Layer 3 of a small transformer language model trained on English Wikipedia (8 layers, counted from 0, width 64).
A neuron's activation on a vector x is SiLU(gate . x) times (in . x), where the dot is the dot product.

Input weights of the MLP neurons that the questions are about. A number n stands for (n - 500) times 0.00086.
n8 gate: 309 427 610 684 600 660 431 701 236 351 210 441 583 468 689 318 653 517 759 582 533 412 415 291 443 578 351 600 527 451 773 463 252 713 541 390 419 693 491 500 342 694 309 545 425 346 223 304 500 416 509 439 735 191 468 606 619 566 618 708 379 478 843 625
n15 gate: 574 368 735 431 439 240 627 799 716 463 567 420 305 212 331 531 470 412 680 439 445 932 720 343 486 607 540 658 509 543 595 658 478 398 177 513 644 372 491 461 424 646 538 556 768 440 362 433 406 496 491 541 314 693 460 536 619 426 828 465 482 608 317 500
n25 gate: 628 604 505 241 257 336 675 459 739 411 500 399 280 672 255 485 226 373 739 367 510 334 758 581 208 563 535 485 608 385 553 312 906 747 308 147 480 600 355 539 414 556 370 543 352 542 687 495 403 414 402 449 750 352 711 525 859 395 293 318 555 453 445 408
n31 gate: 308 426 611 339 500 463 737 676 638 496 697 408 690 325 589 437 617 325 543 378 547 488 355 367 652 348 592 652 419 583 693 357 354 526 508 327 455 669 773 484 567 576 524 560 403 431 590 513 640 337 327 407 343 569 454 820 426 344 512 82 396 531 483 588
n42 gate: 433 94 395 464 775 578 634 592 555 484 840 461 490 634 623 553 439 800 358 531 964 337 352 638 457 450 611 786 614 354 800 474 536 340 392 575 320 537 416 526 495 693 813 880 790 511 364 612 358 733 638 446 338 500 337 89 537 355 469 685 479 485 437 439
n123 gate: 523 554 668 595 751 322 637 658 623 704 318 525 500 416 397 484 565 496 427 681 620 335 473 453 304 841 590 496 454 530 523 570 359 619 581 467 489 383 543 381 524 380 534 839 484 264 379 409 696 417 725 588 668 415 449 281 508 504 596 500 421 267 480 451
n129 gate: 535 341 701 289 570 605 351 693 486 758 505 377 792 465 451 235 711 462 584 361 459 288 529 465 731 389 541 595 703 486 554 465 269 41 386 567 219 510 646 633 175 624 335 796 505 531 281 26 704 703 348 479 560 326 676 409 425 517 594 392 647 570 510 422
n137 gate: 369 517 548 470 216 312 158 610 378 505 339 481 350 600 302 437 599 318 583 387 400 518 667 522 716 300 673 649 522 449 354 382 185 287 426 630 232 579 535 677 576 473 623 717 514 500 527 518 240 407 638 568 518 400 734 509 324 314 313 690 300 422 389 398
n159 gate: 404 575 414 484 328 441 293 399 546 891 703 103 495 787 537 478 780 861 455 591 656 674 279 265 716 409 631 387 820 396 437 350 283 489 372 510 649 295 392 622 555 716 620 735 517 359 752 566 411 773 542 256 311 569 505 201 284 404 585 479 112 434 794 610
n168 gate: 636 583 348 481 388 642 740 214 796 603 640 526 559 447 514 330 284 445 602 592 449 203 366 684 460 464 331 671 655 212 309 588 876 515 379 481 336 485 717 476 351 288 566 695 586 249 311 660 733 465 418 626 505 689 525 673 672 669 655 432 838 238 441 633
n206 gate: 542 453 701 195 542 551 350 429 716 728 470 418 427 294 634 465 350 809 651 496 504 509 667 513 504 288 336 610 538 627 508 407 492 464 605 439 403 491 295 592 530 798 393 620 386 478 553 535 351 539 734 395 304 500 440 457 828 543 580 483 280 448 892 533
n229 gate: 412 337 486 193 560 481 540 524 643 505 714 620 749 565 500 500 390 584 807 495 312 453 820 462 510 446 391 760 786 378 254 500 362 446 255 419 615 659 561 643 628 563 242 192 303 608 383 414 391 623 743 418 659 500 373 448 444 365 532 620 183 513 788 591
n8 in: 276 351 442 399 367 546 398 424 452 351 383 160 527 617 511 352 654 536 576 432 528 670 376 403 575 536 415 298 375 485 478 263 621 625 322 526 576 439 438 421 737 674 430 321 669 476 420 332 504 457 365 385 523 724 404 585 462 474 287 572 345 353 411 731
n15 in: 477 394 449 354 473 449 521 234 545 525 504 538 622 387 403 840 392 359 406 340 561 599 565 711 371 396 544 649 585 523 661 555 716 504 593 523 554 472 753 399 305 561 625 675 585 389 353 704 645 516 569 711 185 535 322 532 543 601 714 628 536 341 544 397
n25 in: 401 338 316 504 741 450 669 604 492 487 542 393 605 603 340 335 848 429 352 570 616 626 569 517 727 469 698 670 698 548 707 384 648 271 549 392 418 504 605 459 466 401 480 800 556 579 435 224 346 352 398 341 805 587 697 513 287 467 566 479 420 508 466 500
n31 in: 516 746 520 710 428 589 703 302 737 377 566 474 626 600 405 446 774 366 635 448 483 488 354 373 317 449 234 359 608 441 622 367 552 274 344 453 412 540 309 588 422 458 520 441 587 555 643 706 657 266 480 496 634 741 671 508 338 495 504 305 430 314 439 630
n42 in: 423 481 356 523 562 523 326 561 534 504 706 363 637 565 588 559 264 628 601 338 552 825 443 374 556 360 488 515 611 481 519 500 603 631 366 466 676 263 410 492 685 592 707 560 412 537 120 318 372 614 386 680 282 554 523 574 543 400 304 477 681 489 531 659
n123 in: 310 575 488 207 611 464 755 367 347 270 597 372 560 350 363 476 539 387 354 686 714 452 570 415 435 256 601 440 398 412 589 456 414 550 484 492 535 277 508 606 682 467 226 728 541 471 595 342 515 682 492 410 424 330 336 335 488 416 389 496 811 485 593 616
n129 in: 680 545 562 181 389 438 496 560 216 526 559 663 409 512 593 433 197 551 401 431 568 450 403 149 534 243 521 434 634 242 560 365 686 552 476 397 265 570 645 411 433 301 476 712 407 625 676 513 464 667 504 458 521 308 525 708 545 399 569 573 329 655 558 576
n137 in: 268 839 253 342 542 232 328 664 545 500 379 445 500 361 337 478 609 657 464 394 474 466 616 685 439 491 410 394 517 545 566 225 383 527 450 643 504 819 419 651 465 522 525 186 273 585 673 483 674 668 533 513 679 213 449 255 398 367 504 445 504 464 530 550
n159 in: 504 629 484 616 598 269 554 369 511 306 372 588 536 679 500 520 569 318 475 547 524 282 423 584 548 583 480 547 461 610 508 414 380 401 729 301 349 457 670 740 468 399 280 286 234 669 700 556 603 257 531 460 370 255 765 464 535 447 632 512 385 611 591 485
n168 in: 655 229 464 331 424 396 568 429 600 550 773 859 375 551 453 349 555 700 584 619 798 242 473 419 332 479 634 723 437 515 461 532 528 529 196 676 630 644 612 488 455 710 485 446 562 504 454 341 438 565 516 533 416 599 407 415 640 469 342 595 314 470 557 640
n206 in: 330 446 396 412 513 590 404 491 444 609 156 644 314 393 487 353 443 394 524 411 379 491 575 527 375 495 596 635 380 561 632 531 434 761 442 371 837 802 672 442 473 635 696 50 597 443 702 427 596 715 659 542 807 487 541 614 536 289 487 393 815 593 596 355
n229 in: 712 521 226 408 525 415 400 673 435 527 530 500 822 428 496 444 529 572 442 487 350 522 721 470 347 446 664 407 285 537 821 593 567 379 298 586 399 376 436 323 604 452 632 575 311 420 775 504 384 470 567 377 209 551 590 530 316 348 500 622 504 808 802 641

Each question shows a token from some text and the vector x that enters the MLP there. A number n stands for (n - 500) times 0.0088.

"s": 522 436 435 541 699 526 442 609 505 426 734 638 414 376 691 353 396 498 501 421 530 460 402 523 540 395 561 511 476 599 602 513 491 450 565 588 611 435 431 534 595 521 517 369 388 375 618 597 382 579 294 350 566 554 585 536 544 696 535 559 580 644 533 637
The two highest activations, in order: n42, n15

"1": 522 477 484 609 655 503 365 465 574 567 459 556 344 493 533 501 537 594 342 438 511 356 374 470 501 453 605 424 639 797 487 493 500 512 670 692 555 360 491 387 499 629 229 459 476 377 606 554 525 519 366 425 620 526 318 604 549 531 403 455 540 414 339 665
The neuron with the highest activation: n229

"ig": 490 461 492 416 581 544 503 522 479 469 698 675 423 483 254 254 529 480 493 295 540 553 530 503 279 470 455 479 508 487 474 688 680 552 466 666 667 603 549 309 671 589 546 529 403 354 632 552 576 557 539 519 515 631 451 475 539 561 604 540 590 480 384 451
The two highest activations, in order: n168, n15

"\n": 567 459 458 503 601 527 436 664 441 252 468 525 507 651 530 431 499 496 345 457 473 439 546 569 508 413 498 285 412 672 562 474 657 373 642 543 499 475 543 597 627 532 289 373 547 455 557 422 579 508 648 373 499 465 393 560 742 624 389 595 518 401 394 352
Which neuron fires most, and how strongly? n31, at about 0.23

" access": 682 386 475 518 630 455 440 456 487 459 641 418 417 406 481 437 511 520 393 481 545 526 485 368 485 464 667 396 395 665 553 398 337 474 538 602 571 544 495 457 627 475 516 649 381 264 491 613 488 517 404 585 543 530 534 537 683 736 515 466 387 487 562 678
The neuron with the highest activation: n123

"ed": 419 330 404 551 624 538 480 511 598 449 722 685 621 398 481 357 470 564 526 402 574 428 486 614 497 361 574 490 579 549 466 439 489 508 636 487 567 399 586 516 485 467 389 644 331 360 545 518 527 573 431 368 565 466 583 523 708 689 530 602 392 610 344 565
The neuron with the highest activation: n168

" opp": 616 358 573 546 590 465 489 414 442 528 593 568 358 475 413 414 688 526 352 426 485 490 615 382 394 500 650 425 487 753 551 532 533 520 718 501 559 656 377 456 733 535 366 459 487 451 500 482 520 534 414 673 765 433 688 622 597 569 387 587 383 571 475 473
The neuron with the highest activation: n25

" ra": 594 487 644 460 542 552 429 471 492 572 735 575 545 492 529 324 479 403 535 498 559 564 456 428 379 337 399 504 612 746 507 492 485 537 526 369 602 475 408 511 732 576 646 599 387 435 616 514 677 609 409 507 515 502 577 353 586 656 272 518 566 470 360 528
The neuron with the highest activation: n42

"ine": 351 389 453 445 569 518 513 564 553 493 810 668 589 444 502 331 651 608 526 484 480 553 473 387 384 275 520 504 529 524 492 493 476 529 473 434 613 558 544 587 669 560 422 535 365 405 567 608 471 629 460 610 536 494 433 538 689 701 458 499 450 506 537 565
Which three neurons fire most, strongest first? n42, n229, n168

"ing": 409 293 352 655 643 449 539 485 498 357 680 581 461 548 463 313 667 439 522 309 455 554 440 577 387 429 476 518 481 461 540 476 368 545 542 572 576 482 611 487 673 414 581 399 453 430 563 535 529 589 441 407 527 467 516 608 597 717 450 490 528 467 334 430
The neuron with the highest activation: n129

"ey": 593 502 406 541 596 350 355 539 582 449 546 656 360 413 425 443 686 620 444 450 411 346 469 376 448 380 464 498 566 505 396 584 334 524 591 453 661 475 466 443 446 648 510 519 368 331 611 474 547 650 520 484 634 461 480 544 603 703 373 369 506 386 431 343
The neuron with the highest activation: n206

"iff": 537 453 487 605 458 394 446 557 444 450 682 673 514 435 394 431 699 474 404 428 437 431 619 562 433 447 666 553 667 499 453 542 514 516 488 588 516 428 605 449 427 571 423 464 326 266 630 626 639 497 552 535 611 568 489 652 682 691 516 457 581 513 326 569
Which neuron fires most, and how strongly? n168, at about 1.2

" become": 641 357 605 459 641 492 522 601 547 364 662 408 504 414 657 555 498 509 253 364 538 558 477 535 337 535 434 568 591 446 538 333 287 489 540 502 575 540 629 420 516 510 421 446 444 344 419 451 440 637 466 352 488 544 479 468 618 723 430 502 578 472 573 557
The neuron with the highest activation: n42

",": 485 407 509 472 695 514 390 490 493 294 482 470 375 512 558 407 375 543 378 517 436 620 451 404 478 470 542 465 595 609 417 478 525 451 539 441 644 406 518 493 460 428 439 462 531 412 473 512 371 531 379 538 447 461 355 446 756 776 381 569 453 497 590 542
Which neuron fires most, and how strongly? n31, at about 0.47

"ham": 544 560 396 575 511 556 419 481 531 446 639 594 310 504 364 566 686 379 492 458 435 603 591 544 343 530 547 428 418 569 409 587 410 321 436 626 641 519 584 469 559 467 388 313 390 444 651 371 453 543 657 372 452 477 454 540 567 640 504 494 653 422 210 530
The two highest activations, in order: n129, n42

" speed": 574 359 469 648 508 436 538 563 437 480 747 491 387 408 535 416 537 457 523 562 427 404 492 298 499 326 403 456 592 642 511 513 349 536 652 542 687 399 526 499 692 495 576 523 527 410 575 557 408 589 457 465 677 485 439 472 634 707 360 472 582 574 403 511
The two highest activations, in order: n137, n229

" attempt": 611 432 576 320 622 491 617 427 470 524 699 460 464 439 467 275 586 552 322 501 483 433 494 521 417 341 559 463 478 611 480 544 361 521 585 584 619 459 417 457 566 540 480 480 465 417 512 557 436 431 385 471 642 514 453 607 767 654 216 500 636 532 438 456
Which neuron fires most, and how strongly? n159, at about 0.31

"ipe": 480 340 431 445 580 533 513 606 448 408 690 532 434 350 414 344 530 527 361 493 341 504 426 537 458 315 582 548 609 509 538 585 490 563 475 479 591 563 518 538 577 533 509 327 313 363 637 608 628 489 629 576 641 574 490 432 602 708 496 412 644 487 367 515
The neuron with the highest activation: n168

" Film": 614 590 397 587 590 338 431 592 394 397 669 476 450 531 394 287 422 483 292 636 467 502 528 505 480 380 487 465 612 546 465 559 466 548 568 465 666 521 516 563 664 344 417 558 433 503 532 531 543 550 485 429 647 628 585 662 657 638 287 409 605 338 373 543
Which three neurons fire most, strongest first? n25, n15, n229

" to": 571 434 719 565 571 375 448 646 662 380 516 623 555 457 555 406 687 461 412 432 541 556 438 396 489 378 435 490 769 452 527 578 420 605 530 520 446 392 423 379 582 508 438 423 503 376 530 653 384 397 440 334 501 525 542 661 519 717 584 571 605 584 490 522
The neuron with the highest activation: n31

"it": 530 420 458 375 706 323 368 543 499 480 655 578 492 455 433 251 556 543 524 456 455 639 445 509 415 396 304 507 522 466 598 571 608 445 525 566 693 705 538 580 622 406 465 559 440 361 641 471 474 676 516 642 461 575 572 693 576 594 400 542 385 451 435 660
Which three neurons fire most, strongest first? n229, n168, n206

" different": 540 343 533 475 483 541 506 499 494 512 726 479 678 436 459 365 534 428 399 387 407 630 568 369 415 527 451 413 612 594 554 539 535 488 525 627 670 523 647 478 741 537 440 565 449 394 573 643 585 499 521 559 630 444 556 563 638 683 382 416 397 600 406 504
Which three neurons fire most, strongest first? n31, n137, n229

" rep": 776 414 582 531 460 540 450 520 372 519 638 538 284 522 356 263 441 521 338 421 617 552 647 595 327 610 541 480 623 714 641 475 510 589 668 558 636 641 416 533 572 458 549 495 426 486 522 513 576 521 537 455 715 455 482 499 598 450 378 604 554 467 547 426
Which neuron fires most, and how strongly? n31, at about 0.28

"on": 604 519 368 618 592 473 411 654 468 432 700 676 423 526 549 471 573 380 474 391 572 641 562 281 464 365 518 479 456 537 526 329 466 472 628 500 632 470 592 498 580 590 281 437 533 431 592 558 546 601 545 492 499 493 538 638 559 727 414 344 558 447 388 428
Which three neurons fire most, strongest first? n31, n229, n137

"pl": 578 418 572 435 498 516 483 453 395 490 721 711 367 490 390 367 608 488 411 407 414 507 468 513 483 493 527 526 531 590 378 659 477 550 426 505 755 559 459 560 554 507 454 548 346 246 720 544 713 378 597 561 628 570 564 538 650 518 457 477 367 589 374 382
Which neuron fires most, and how strongly? n42, at about 0.4

" The": 565 468 528 718 554 469 486 491 558 455 463 515 483 527 499 474 536 514 176 553 420 640 575 543 326 452 390 479 666 649 523 648 435 413 585 624 600 362 494 502 642 505 398 564 483 484 608 524 448 601 582 480 434 436 556 321 636 705 446 287 394 531 622 565
The neuron with the highest activation: n159

" in": 560 377 549 612 676 477 474 447 588 500 570 444 563 570 423 422 618 554 531 321 439 456 578 477 306 444 452 384 695 485 468 514 425 283 605 469 533 438 370 487 627 508 363 366 471 485 602 486 413 451 621 358 529 386 468 547 556 691 408 719 543 542 408 574
The two highest activations, in order: n229, n15

"le": 385 349 335 479 544 435 444 397 602 593 759 631 544 348 463 282 534 545 617 494 469 522 443 470 364 341 452 480 582 515 607 418 423 426 496 440 519 589 485 525 635 478 561 356 321 405 687 570 553 495 557 414 473 468 433 389 690 592 396 603 369 487 351 513
Which neuron fires most, and how strongly? n229, at about 1.1

"used": 423 365 521 644 719 442 450 558 469 469 699 671 611 400 638 474 663 488 437 514 534 547 515 431 474 456 372 424 660 561 545 448 422 522 601 533 573 422 655 561 562 361 417 419 473 376 513 612 547 434 348 459 532 498 509 688 617 693 395 481 430 511 311 569
Which three neurons fire most, strongest first? n31, n206, n137

"x": 580 460 441 511 609 405 447 539 632 493 646 652 297 435 427 392 492 501 609 455 436 472 547 452 366 435 535 547 572 657 663 555 528 441 677 528 674 535 497 578 643 659 599 689 387 295 699 539 451 594 642 554 452 375 352 457 579 584 461 554 392 535 316 540
Which three neurons fire most, strongest first? n15, n206, n8

" more": 624 368 627 528 687 666 417 547 638 576 592 415 559 409 502 578 358 452 215 523 520 464 507 364 396 568 605 407 576 443 537 491 461 475 563 443 477 653 603 596 591 548 461 593 391 313 649 566 450 388 521 517 561 463 459 417 572 702 360 408 587 584 549 463
Which three neurons fire most, strongest first? n123, n137, n8

"or": 535 462 475 573 665 451 335 482 500 582 630 585 428 402 581 400 420 530 568 527 512 712 642 376 437 374 481 411 459 441 587 546 436 365 500 543 665 666 535 378 601 464 408 537 446 522 596 521 476 573 451 564 362 549 570 657 595 712 447 487 322 481 310 586
Which neuron fires most, and how strongly? n123, at about 0.21

"The": 486 394 591 629 417 428 415 475 568 517 471 548 425 498 448 488 559 463 165 544 593 649 589 458 377 507 393 513 674 601 523 582 457 369 602 592 590 335 546 559 567 509 382 689 452 519 592 485 464 515 597 499 502 574 478 534 699 713 438 308 543 423 524 607
Which neuron fires most, and how strongly? n123, at about 0.54

"==": 604 402 576 464 534 577 316 635 539 225 449 500 499 643 491 484 537 480 415 652 604 641 567 560 335 517 346 379 410 656 631 497 545 346 623 508 445 395 421 587 483 497 441 505 405 365 461 596 341 505 530 289 605 343 454 353 571 577 500 387 501 527 484 529
The neuron with the highest activation: n168

"rik": 570 572 570 430 580 394 399 447 517 496 519 668 438 463 343 401 687 383 341 578 313 534 548 446 494 428 635 515 446 470 477 549 341 416 542 571 635 525 521 490 464 379 409 426 522 429 659 494 589 496 668 566 572 446 556 505 526 721 482 497 601 395 199 379
The neuron with the highest activation: n137

" and": 428 457 604 574 652 513 474 474 548 380 537 498 444 610 548 362 406 491 448 532 442 620 482 517 430 421 425 331 615 500 489 556 454 533 414 541 576 470 473 501 560 548 485 631 654 373 492 540 440 567 506 436 438 421 423 533 713 822 470 517 443 520 520 352
Which neuron fires most, and how strongly? n137, at about 0.39

"ctor": 531 470 384 334 744 410 467 486 417 447 759 644 523 486 411 321 588 511 455 503 494 605 521 486 343 396 331 436 607 351 561 518 489 594 509 566 676 614 501 476 684 405 408 506 474 461 601 496 524 518 541 514 449 574 514 461 692 674 466 547 423 454 351 544
Which three neurons fire most, strongest first? n168, n229, n42

"el": 446 471 387 582 661 461 365 488 488 493 779 711 457 332 603 369 561 487 560 475 448 515 422 413 374 365 408 454 480 496 602 627 458 513 569 495 732 568 577 483 580 413 364 512 419 505 578 429 563 554 457 516 435 579 466 516 652 665 423 522 404 469 271 448
The neuron with the highest activation: n25

"Film": 531 532 490 609 456 317 414 598 428 441 703 488 439 410 469 318 506 460 283 590 463 457 562 298 538 388 474 494 672 470 466 629 534 491 614 553 744 377 485 535 530 514 473 560 317 480 568 518 524 470 547 409 647 555 553 625 678 605 296 436 561 243 411 566
The neuron with the highest activation: n25

" be": 571 381 675 363 743 514 498 500 463 578 697 527 503 380 636 408 449 451 195 316 591 396 485 524 351 471 483 541 422 615 439 672 420 427 547 551 716 555 437 578 567 573 541 384 429 466 551 510 491 577 424 342 538 582 505 478 547 638 423 427 419 451 512 350
The neuron with the highest activation: n206